Layer 5 of a small transformer language model trained on English Wikipedia (8 layers, counted from 0, width 96). Numbers have three digits each and are written without spaces.
A neuron's activation on a vector x is GELU(weights . x), where the dot is the dot product.
The model reads these tokens: " bp" " |" "\n" "RNA" " expression" " pattern" "\n" "|" " B" "gee" " |" " " " |" "\n" "|" " Human" " |" " Mouse" " (" "ortholog" ")" " |" "\n" "|" " Top" " expressed" " in" ";" " body" " of" " pan" "c"

The vector x that enters this layer's MLP at each token. A number n stands for (n - 500) times 0.012.
0 " bp": 444517586424493582500457473744480557531387497592460503469485596440487544552455505564553504369540557424453634643523473399547577381388835471455471479521452483510413533563419451454419557564435431544501493445487522515654546555533485489524448521496465503137491477566661405510535580491432431449
1 " |": 472589541626603524546439469785527423386489469514486529519511550414455550553512348572522429465484474414449599599520481456546503489458720485474435374570457496458480544532458468453513583478390575504526579426448593598444542578505485478502475544493501506062485547537573429475618550474454518431
2 "\n": 544525545420511558499435533729490507519440457483598506439549576434462564523544469526489452352577529395415573574561442475601535381545772468493481384553657499429403523490435506510490534437410497589403637442490546572476614515495527506444462558531516532138528701445526353464464468477438583405
3 "RNA": 526380447399548509480363483719640477557407428537427502550562492444480545563623353585482471500425554460470593574415471490591566523536744544573466316498569481508642438472455518436462477423463545552615509505465514505335510553538559425406390548466613405221536699512516474512499501436551595421
4 " expression": 620617449435605461523415464636584470503422379523448537525576442441559493490588426604517481580511438491469575592379460494512498492515742477509512374489402558525515577564451505426535541355350547428666590466477639502311544583497573419334391548467517408231488715518609474509481486435588552425
5 " pattern": 626599476462518526540451509540550433510513380511472525446557464428563512459540536580553448492497408494448548544383445550567474511544728489537552385436326569480545592590414496382487571374412648451537622501456675571345540630520530410397364537549409411184482725523623517510392450509547581428
6 "\n": 618578529405469596506440517714539467558537466418601499506563480502493551530548510531534434284555519409399626600501420481561550400572709438447481331509622575433434578552398568527432578357458566533409573439432581496496562503520543514435452462589416502170516630463480430460423530433527584446
7 "|": 459556601501553561486432492775562511447473435575460471452534553506466559523507407580520504456557557404428552642494517514551604417459784410501433379507512461535466594535459438442429512447417419496521497477426562537516612539526567485483477544518488452057557524459498430506548529501460522437
8 " B": 531549531427604574531453534695562436403453493604537493504563419513450606560529451640480440397485509406527534643454543466568488493514920492527566366503393499452596521529484413403478424359452429490628571459407618453330538542444410449448482619493515460287448542497441427509555513486496593452
9 "gee": 631483518568584644613431450551566469464487427556437527485500412538400553549442442636531389448437408486392472637465460439607519531504853543628524377518290540583529463531451504443494507365423504503545546410481574514409668548519537417314498612509543459308417666509486502531455471471563546412
10 " |": 604593572713619622563377505738551497433508402463471442461540342480481573533552431520550447416480448440421584609471479533470500455539678475478540400505333550431495603570440485439447537439471539472572506455495632454508558569487601460452472580488483437158453619516452418517547473449494596396
11 " ": 543565599521640595488404528595587446379479380547725444469592446429472605529604405533579484426582443457479559588446527421535571506517825450469526432532338469433530528604504482428414497383405481390543545509509552400426546544506647365441507628467513417261528505546447462478463504484479559393
12 " |": 519609572683634529535402555750548517351521463501516482465488418449469649481499451559578493424475509418481514566469584473525471457465748478518548353584456506447500519511447425427510494498404566491497508463538566585439572519497594490406422560469475456125486560529458391523585529469450541378
13 "\n": 512534540430553585487459556745512568512414485557552478436511545460468597551487503489510493316570576401421577665489482428565574346487822410511486417538537487472422516503425510455470498503394447582456537467468515548492627506533529490489476492528456498117562573507540373536511523463455527430
14 "|": 459565578522581526480413460771554538421498438565522465419562505582431581485526391588516488463589525387445536590493543548563563397504730426534496364501537441591521581526460427425455450411440422528525478478469535507509652518533605464491523516539544432082518512411437453524527517479475536397
15 " Human": 481523445413533492480414484708470506523418436575519430531518399502492528517515382550464498444571441405515536641463533456500560461599850556561573376551455455454637475542484505377520408407453466531666584548513572504374604521406526503423541528438547411145483624529556495546447522430495559469
16 " |": 550616552713628549484426481715472531473490408497519450447524359535518579513537485531566465414506479387487533536468494523537437467509751491507560423570462464473582550556508403376408486428458575449558474469533523539487628537454652516443504532493461399098437577410489462526546484467442591431
17 " Mouse": 612578487513453490535419424518506516506544486601488447442486479536425610446544503632569492473534455547450547555398499493617459451553754461647510373496314460514706518422552464421457466344469553472567507474551698478341624580558548441423460458499570372156529585495578519486435553457495526371
18 " (": 586550494523601598570352481692573384463599373513596445453493374544494551422546544480573394435532441500415581609507486552596561473626644469509544468521381565393506588541430461356550589375518578348525540458427621493534430462537537420591536512510472434175535580399414557520366471477545593435
19 "ortholog": 595551502413458590527470403577561454524630372577570486460588505442499581444489388658622567562395507544478510564487545547627484413620679519505530353468302570503533461512508552457472509452447540421436437411432510489466661531515581469305490520468384421226463702531484575548501565350539545392
20 ")": 529655510547589587546437399674543411399624400529545518434520370543528551491539481563635463449398566519381532520482413468613544432612716498520540383442386466514514492531469489478540498401477578441427521450447552465510652560493539492412485468450399461123496646582535530534400586438543549436
21 " |": 486623533675578556504473455759541457432563433530553478466551383488489553515562452558637462454510504503417546509491500481591418455540660455528490372462510476482522507533485455410474475408478602466474496415469521491536672504505578485501464512480466452028504665515499507526504516445428531426
22 "\n": 547534522509522571520448506715533507477462450535649527438556523476451586505541461547599443332593539443377581541517454463617547374583688428540506351492600536483510460548463521470485517398466581550369562415486569477479627496474559453476490462519484499085576634489494393492391474495430547427
23 "|": 550556567510594509492425434725574520457481400530539456436532460528445572472538395582592458485572510444467510578465537541608536431533688451520479356482531476544489514564515463393438488406471514433493485458441565457553712524483589432478523503497479424036519657520471470543505538448507584414
24 " Top": 524517510421574484498427491662531562443480488561561431480561447472472553526482375560580460531595431491474505646436507543528472461541793507553530334498388537453594463592539435419444436424470521422559487462426623475481695587461553449446499551498533424104484644464502478561568602437470526369
25 " expressed": 650611462413607482561457448586568466416533466542440406432567426459499572448501483584505464416601491524456498508391444464556499427561744635560535396570284516322476546539547518456449491441453535466493625417547572503503591451480574607491545449453375442158479697512610480563542560404525630427
26 " in": 612558475565496580553406494584543516423593406461511422410486473502536537515589438491587516441497539466460552464449590480620521491633699550462559436597390523408483497532567481426478414382513565410536432485522503611415638483502556416574533487504389379022541544481617479532497477442498586434
27 ";": 548581506642560532448483464619491522462474456553586444428418374476461603453544500517551462416482527489469580448476613445627511462555724494489544464615504506456494452491563436399507448523456601376458556476460569592507648519471595540400511479391463431045498529447576503547584570467500564359
28 " body": 633487498497466539453433571540502486498491418563551477454486462479514577429508510560625456497512539503469512473461512542668539510556856532597563413503479466439639469472490406378407413366448559490424582506476608524382650522454616395479425521460506429090494559522597542586479508493388503472
29 " of": 547511517514595547530402536656552506426628419509618412438546413509495576470556399537593527503540495514477529550383569508623519476504712428497524419558445478419395552490505531468518444307491558447479459450500530482461670468488589496516522497451367369029538604572567476544551466460481513507
30 " pan": 569597522437495538428397525607544520527627460566678428433485410454467510420481439533595520486551488529475520635448591533518542497529823494476544365551475541365593545523499381438448473339519547465479562432467578452423667390469578468371495572517390466123471570470573498551529524493436518476
31 "c": 538549500438609476523352476533619473496564442515601481494500372586440575468509481561636460442509491483496457560425658428606591440485856538534540464511439492435487484479522432429474605337511587450485568427540539602380604410456563457379482566483334469168486648467614576473490503438495535428

Each question shows the input weights of one neuron of the MLP. A number n stands for (n - 500) times 0.0011.

n339: 575437459547324668545494373480467553494376465557602438438548569612479591711327646590497456408416494570617567387536446568341336430462437653622503485446509461525429459520479339526380564610345488657607534652520713397394646404413572483491491344483314532615459550589597447527329554377473506292
On which token does it fire most, and how strongly? 17 " Mouse", at about 0.73

n242: 318591454481467497691354474587478400626454438726587550426455597526701409374624686439485468464371482457621513355264380497605525373522368440551549494380592573431590529303519600491494531563440612536590491525323452559523663568681464449497309414463279408577494474563370630500295485541695532509
Which token does this neuron like most? 5 " pattern"

n284: 361526391438625490486516653443415502557404457345360492547483557503489539497631579613428545426497459386305380299528505576427479459500502242443508426489497505636460608412571524456637685503582313514488461427579415515511630516463409596511452486471579495491251579565414468616583598574486557623
Which token does this neuron like most? 2 "\n"

n77: 421383382447557570286503671498528675492474558414635374493457692652441546548472525492561562505552391346389619557573583319630494590411474492441481415602456611335500471503384584618583511508532523500391270429497491362543445467352541519536434608465695604536386574438403533419411489437393469666
On which token does it fire most, and how strongly? 2 "\n", at about 0.48

n190: 395535416588383585540263534558457447635267458494544503477607563352602756420363728429600524398468463639519524460482494589543630336611430412311589506368536350493585469474493398566517719503466467515524351500197353488554536532526433329562494367490420503685393555635406633457345516624325619643
On which token does it fire most, and how strongly? 18 " (", at about 0.27

n294: 366666497494435468523466370402543633664559478440511477537552552390452543332385642624589609570395449597571564505385408520565486367374406524701536555403497500542416660561529596589641436528680445600393473545292457433445614442428489495506638471489414602469455331607561578472505581316520333623
On which token does it fire most, and how strongly? 19 "ortholog", at about 0.59

n312: 485523302416581552439378440551436570480366589539480308458442520398557424653417521456506569519323383692543503447542514534559530761521513535483430473658556619203485480411527529621350479699537463582447590533401497554515453447506317743536405402468621350512738550578399396467595517399578409634
Which token does this neuron like most? 3 "RNA"

n240: 558578406407609507523470548615508511469548376470428568410643490315578580623366412596463440431559338465367487523570471484477368358670515526490407564432443439394592545419508400529359431505649538451451495538537462360464361490426485585523458500522463456602567439664609403550345562426447485585
Which token does this neuron like most? 25 " expressed"

n52: 439650475393521494516337576340494601470393550403366389295548491539570721396497637469509372511506485475387654438535637388582553449572508700467561453401690423557484612770391629330600640637458548514561494650306391470565534637497589473503469538352509383603635450557368528342485618332462392635
Which token does this neuron like most? 0 " bp"

n8: 513481509467427416448498554483382566519504436624526344510548496498484403538546531483623461500441498478423583510427404507666471660476494506547630336446496570399487479447502392534396452491374514557508457610476475513576410529493502500389500543439695507484522362578515487484348613618341540454
On which two tokens does it fire most, strongest first? 28 " body", 17 " Mouse"

n289: 518615416590562334510502577458363555500628388465448555546466489432657425331357469535530598433526406516486480524515568438337596464418516450395666707390439505485443551479440422409425526359455551542544466658417500601498533535567429479467505404491463537477420545479566563524434491466467335465
On which token does it fire most, and how strongly? 5 " pattern", at about 1.1

n108: 342560548487460597356597625454484511520455495579502631419626719495661399549467500487503626571619463523406570653601661605502439563661522495458543586490658447429600524528508410500497487435456468550579450477400482400535505490642547550593487398513566339523487362510319396448450466395412321480
On which two tokens does it fire most, strongest first? 14 "|", 7 "|"

n347: 392605637562577497664405611395308494364384479655524546402550626459578590414454618503679737363445374704551571583347241500480460477568359485414557546509393746337559425585330524509497506497423557593406482497476566471580631524464521413398439337587503415601552308668512592463423518456522375512
On which token does it fire most, and how strongly? 5 " pattern", at about 0.48

n305: 491538667658483646500417513533624556397369471483486512256610538512467687487435650558438528439606531477710546453642572550436630449461351534652486509446653439531542525491346474509552515611489460500605448626398379263626544338456517391736391382506374526517438406443405538390319494348452572538
On which token does it fire most, and how strongly? 14 "|", at about 0.76

n335: 474514512482395540419394466425593632511314506593585438510609580648550712635394521549639350398535562517452479492341494454550380467380401446369483459602433605466591362640524491432458401494421739584456451557368590321430491611523511389577509410393381451688438519509462345733503415578586640403
Which token does this neuron like most? 11 " "

n172: 464464387534565558699570411363514554352312507375662517352706702790503454669587425536662425344603522450503735531638468500550463503560373471516376417568507558219325598573507471591558553466381559554447448486543459417531547550414618568685666500415424447645584270585507397476182474390524361423
On which three tokens does it fire most, strongest first? 22 "\n", 6 "\n", 11 " "

n383: 486463538521477387532417495443498568491589325522367474435415609473639450462479474554575471462505446627454463425469452666564632475552547431507519460454580495550526496509391567369347509449409532659460419661509449518461538476486544638524655500498549341536481588426626517512362603366493300505
On which token does it fire most, and how strongly? 28 " body", at about 1.2

n326: 488570595421512503515449688631478478544594416503640324580330512382564382503467448278682506495518411500655645562621663519477470709563479445588553452485643608401385579494377212596336324540564302581458494546435488491528425359640447377458557420515461476637503395576479389321497520571387561443
Which token does this neuron like most? 30 " pan"

n144: 280668605582421551850240586470529462554364658576514454453695555518432439307504604583573448424598490748534607335569374482563609446405299432602545350496682431250387527305500634623493521607639406585552291296521518567365626591594462397574517345531465333506606481728567500401401663587390471461
On which token does it fire most, and how strongly? 22 "\n", at about 0.92

n51: 387334309465616620516380561625536392336422327349534683462702579269559553517334484462458428382837552665635496442630545290428646537531490414481534473673565496385310398753457455493365649723415595617579470567402456371464538669359651511613374279329374412695546247691353611636268660508312406454
On which two tokens does it fire most, strongest first? 11 " ", 0 " bp"

n87: 538505479640350525637555555500508474485493349585452563412462485438648438579466527464466361345297582513536667581414414363495633460626525634642510653471432465600484409464371521612511575657646438558459480481436530420617386552510474518497443438479417472676573470611437672474424432441513545419
Which token does this neuron like most? 20 ")"

n85: 461780528572600689362480357451556425381418489476417512452406595387642463534354421548543401541412407551592665522484684401400477552379343425522483401366657506430408565645491360661562446584448603510492570532497597402470489417611646500491514515573358398486417369628546357509656544406427608443
On which three tokens does it fire most, strongest first? 1 " |", 12 " |", 10 " |"

n63: 423582578405513453503587744415592541409343573571400549459506642508486458323519412556471606590637559650642619520475660551447611564486427513487426462365500656440541337524447338581394465486424344645593484574542500505567629446355540518535495669476567591517348529432500540429382422375393558449
Which token does this neuron like most? 24 " Top"

n272: 344559503584578439372534566449460399495457425493477518516460536567656462601534418549505573516472552761530527510380510585617440490356414550627630392394536658279550665472311421485460606550533570565449579527505529468660570446523528434450521468510376477508479312624607422626515575653460405417
Which token does this neuron like most? 30 " pan"

n221: 513457428500578523583477586449463474442363510512432545530406513460653419514602476526508621407676299415589522617537548678476355443456446558573531479585575444533471544438401441434281575400580430574682530405377604465503492598585492619592521351656479397504417574316466365497543450508526669505
Which token does this neuron like most? 16 " |"

n147: 419469177500562481526583507620667408528397468566627564579319422427468477586529497582576351517417424414472450638551509493617376460471439605453572497471691556374410479484372475320602677542414612591613332311444372564623341716339534460494354471645551541602545415552276287471444472480506230570
On which two tokens does it fire most, strongest first? 1 " |", 3 "RNA"

n352: 382697635647464491627621444571646522623434441378401478382526618503443577373401572390485506444583316466545367613535338663567584603540301341395500374513645487441475570595402461380567543629530356608439461424473344550394429574503442651578285443701414414502578635538342435431425664675437456382
On which two tokens does it fire most, strongest first? 6 "\n", 2 "\n"

n341: 517473462603450644526551541437497486562549495538401611577497440416712519571630552455548455502490371384634588392493567521569706556382449480498440616513465592459472596376492682527453500593566508375476525440480610544479482612394510656521376443314465337492329335552487480526525451419601347490
Which token does this neuron like most? 27 ";"

n50: 438415597484503510473513570509421457416488423554364433359593479492672439500519470484416547576621644592513270378532348355448563634537397462495469566586516552382441537513478575490426421500602415491675472478625427604580590492521428309465263554365531369434423604613577508393500546598398619532
Which token does this neuron like most? 26 " in"

n250: 490384340570668582452612442456411409474584542618555435445416553480432446513555533305527530458598422630582396461507519482358456672594502536387570569487323533392577645463551549519457603530529513442615531555590508377523379505623442493570515495554429422510376529387584535430529416561445361621
On which token does it fire most, and how strongly? 18 " (", at about 0.36

n125: 555683529600432417521495431429292536587525574561563348494498564481646430396529434322583471538417403462513361504479399505464478489570557517469540382493516468500523559420435540511532429532543423359622504516451558543467500578446540461577509574493721407471405452518509504441520485660400479502
Which token does this neuron like most? 17 " Mouse"

n99: 411394495464398583571445573573435527543503437446470383603528408554379538461525494596571570398594524692592445303729446416534489484589442602513511451432643503532400612714429378366375599494420460458603454486454651526517627519459470538536258364631522478600625477542378544402430532412276489511
On which three tokens does it fire most, strongest first? 6 "\n", 22 "\n", 21 " |"

n311: 472528299545634665121642539479512562339421282731500279266375607487640507687585525284504443344561465552642423527523650411595350419341335626512619428595593617448276393653542452433517528751359299496591441649376741450744633460480611634639552367516444300636459504812468225602319402617373611354
Which token does this neuron like most? 13 "\n"

n346: 472520446464549426457538617467656471399502662502451543509554616444461539519554563593554521527472515458588557506549471403464408626407545446519425452439586345491454462490479508518523524441421444572446535435413469529381480538587549516488448451334405546465536487660456466445482504583435400598
Which token does this neuron like most? 1 " |"

n142: 536426406405411604575445571469525467453542521301601611441516619582577444520473670329600639355627555394494407346551518359431570596485429512355581524717488628539326580621619515482556515540488506574691411525437184474389494427400542592561545559542409268449634393571631518478450459353386351704
On which token does it fire most, and how strongly? 26 " in", at about 1.5

n344: 301607379574727500500515516510628552497296455494344617408472547465411494526607528578690407497337512485568404395454444567549382847238479453343548527395697509384424431425491583509756455481503481628611482404440422546421645515416571574632431447476401479502436407558491470313524544503451556543
On which token does it fire most, and how strongly? 1 " |", at about 0.66

n95: 487582275470662464497503677491432593568454676366396301497370552431409552561824456500513587593533277580445584459340526290622510325577402526610431388568553709372477635523524444594311355653571421431385471588716527560739537487440445545500520534507480596588473479432650593211552590641344503427
On which three tokens does it fire most, strongest first? 25 " expressed", 27 ";", 0 " bp"

n365: 631450266257443357667551588331533428454421556500573352453632615376560458397452454482399567577548431588492424573575495377342553556693614531607626580481511566528508576503536448448467458443510384565625331522526591480492561473442458497546638399489463574485446599440471457376419500423530386390
On which three tokens does it fire most, strongest first? 15 " Human", 25 " expressed", 24 " Top"

n333: 510387550609584579589424595478486514538456421643308335591329479595401531639545484318435618460508492547523332490438579500456529570445514579505454463535377725506524604505678466526446375535574383545608554586474424605366626605510361495550322562482596386586418531545579324450510490492479503526
On which two tokens does it fire most, strongest first? 9 "gee", 8 " B"

n189: 387524678580456340672543603503497481482315536378521512446544479434327486526476633698470412576660506606408679540591654526620555509573410403396563319438688534584408497427575422488700699506447544669483485395500525506497439703618452473746464553365449506590585374463290479451379612519444358485
Which token does this neuron like most? 22 "\n"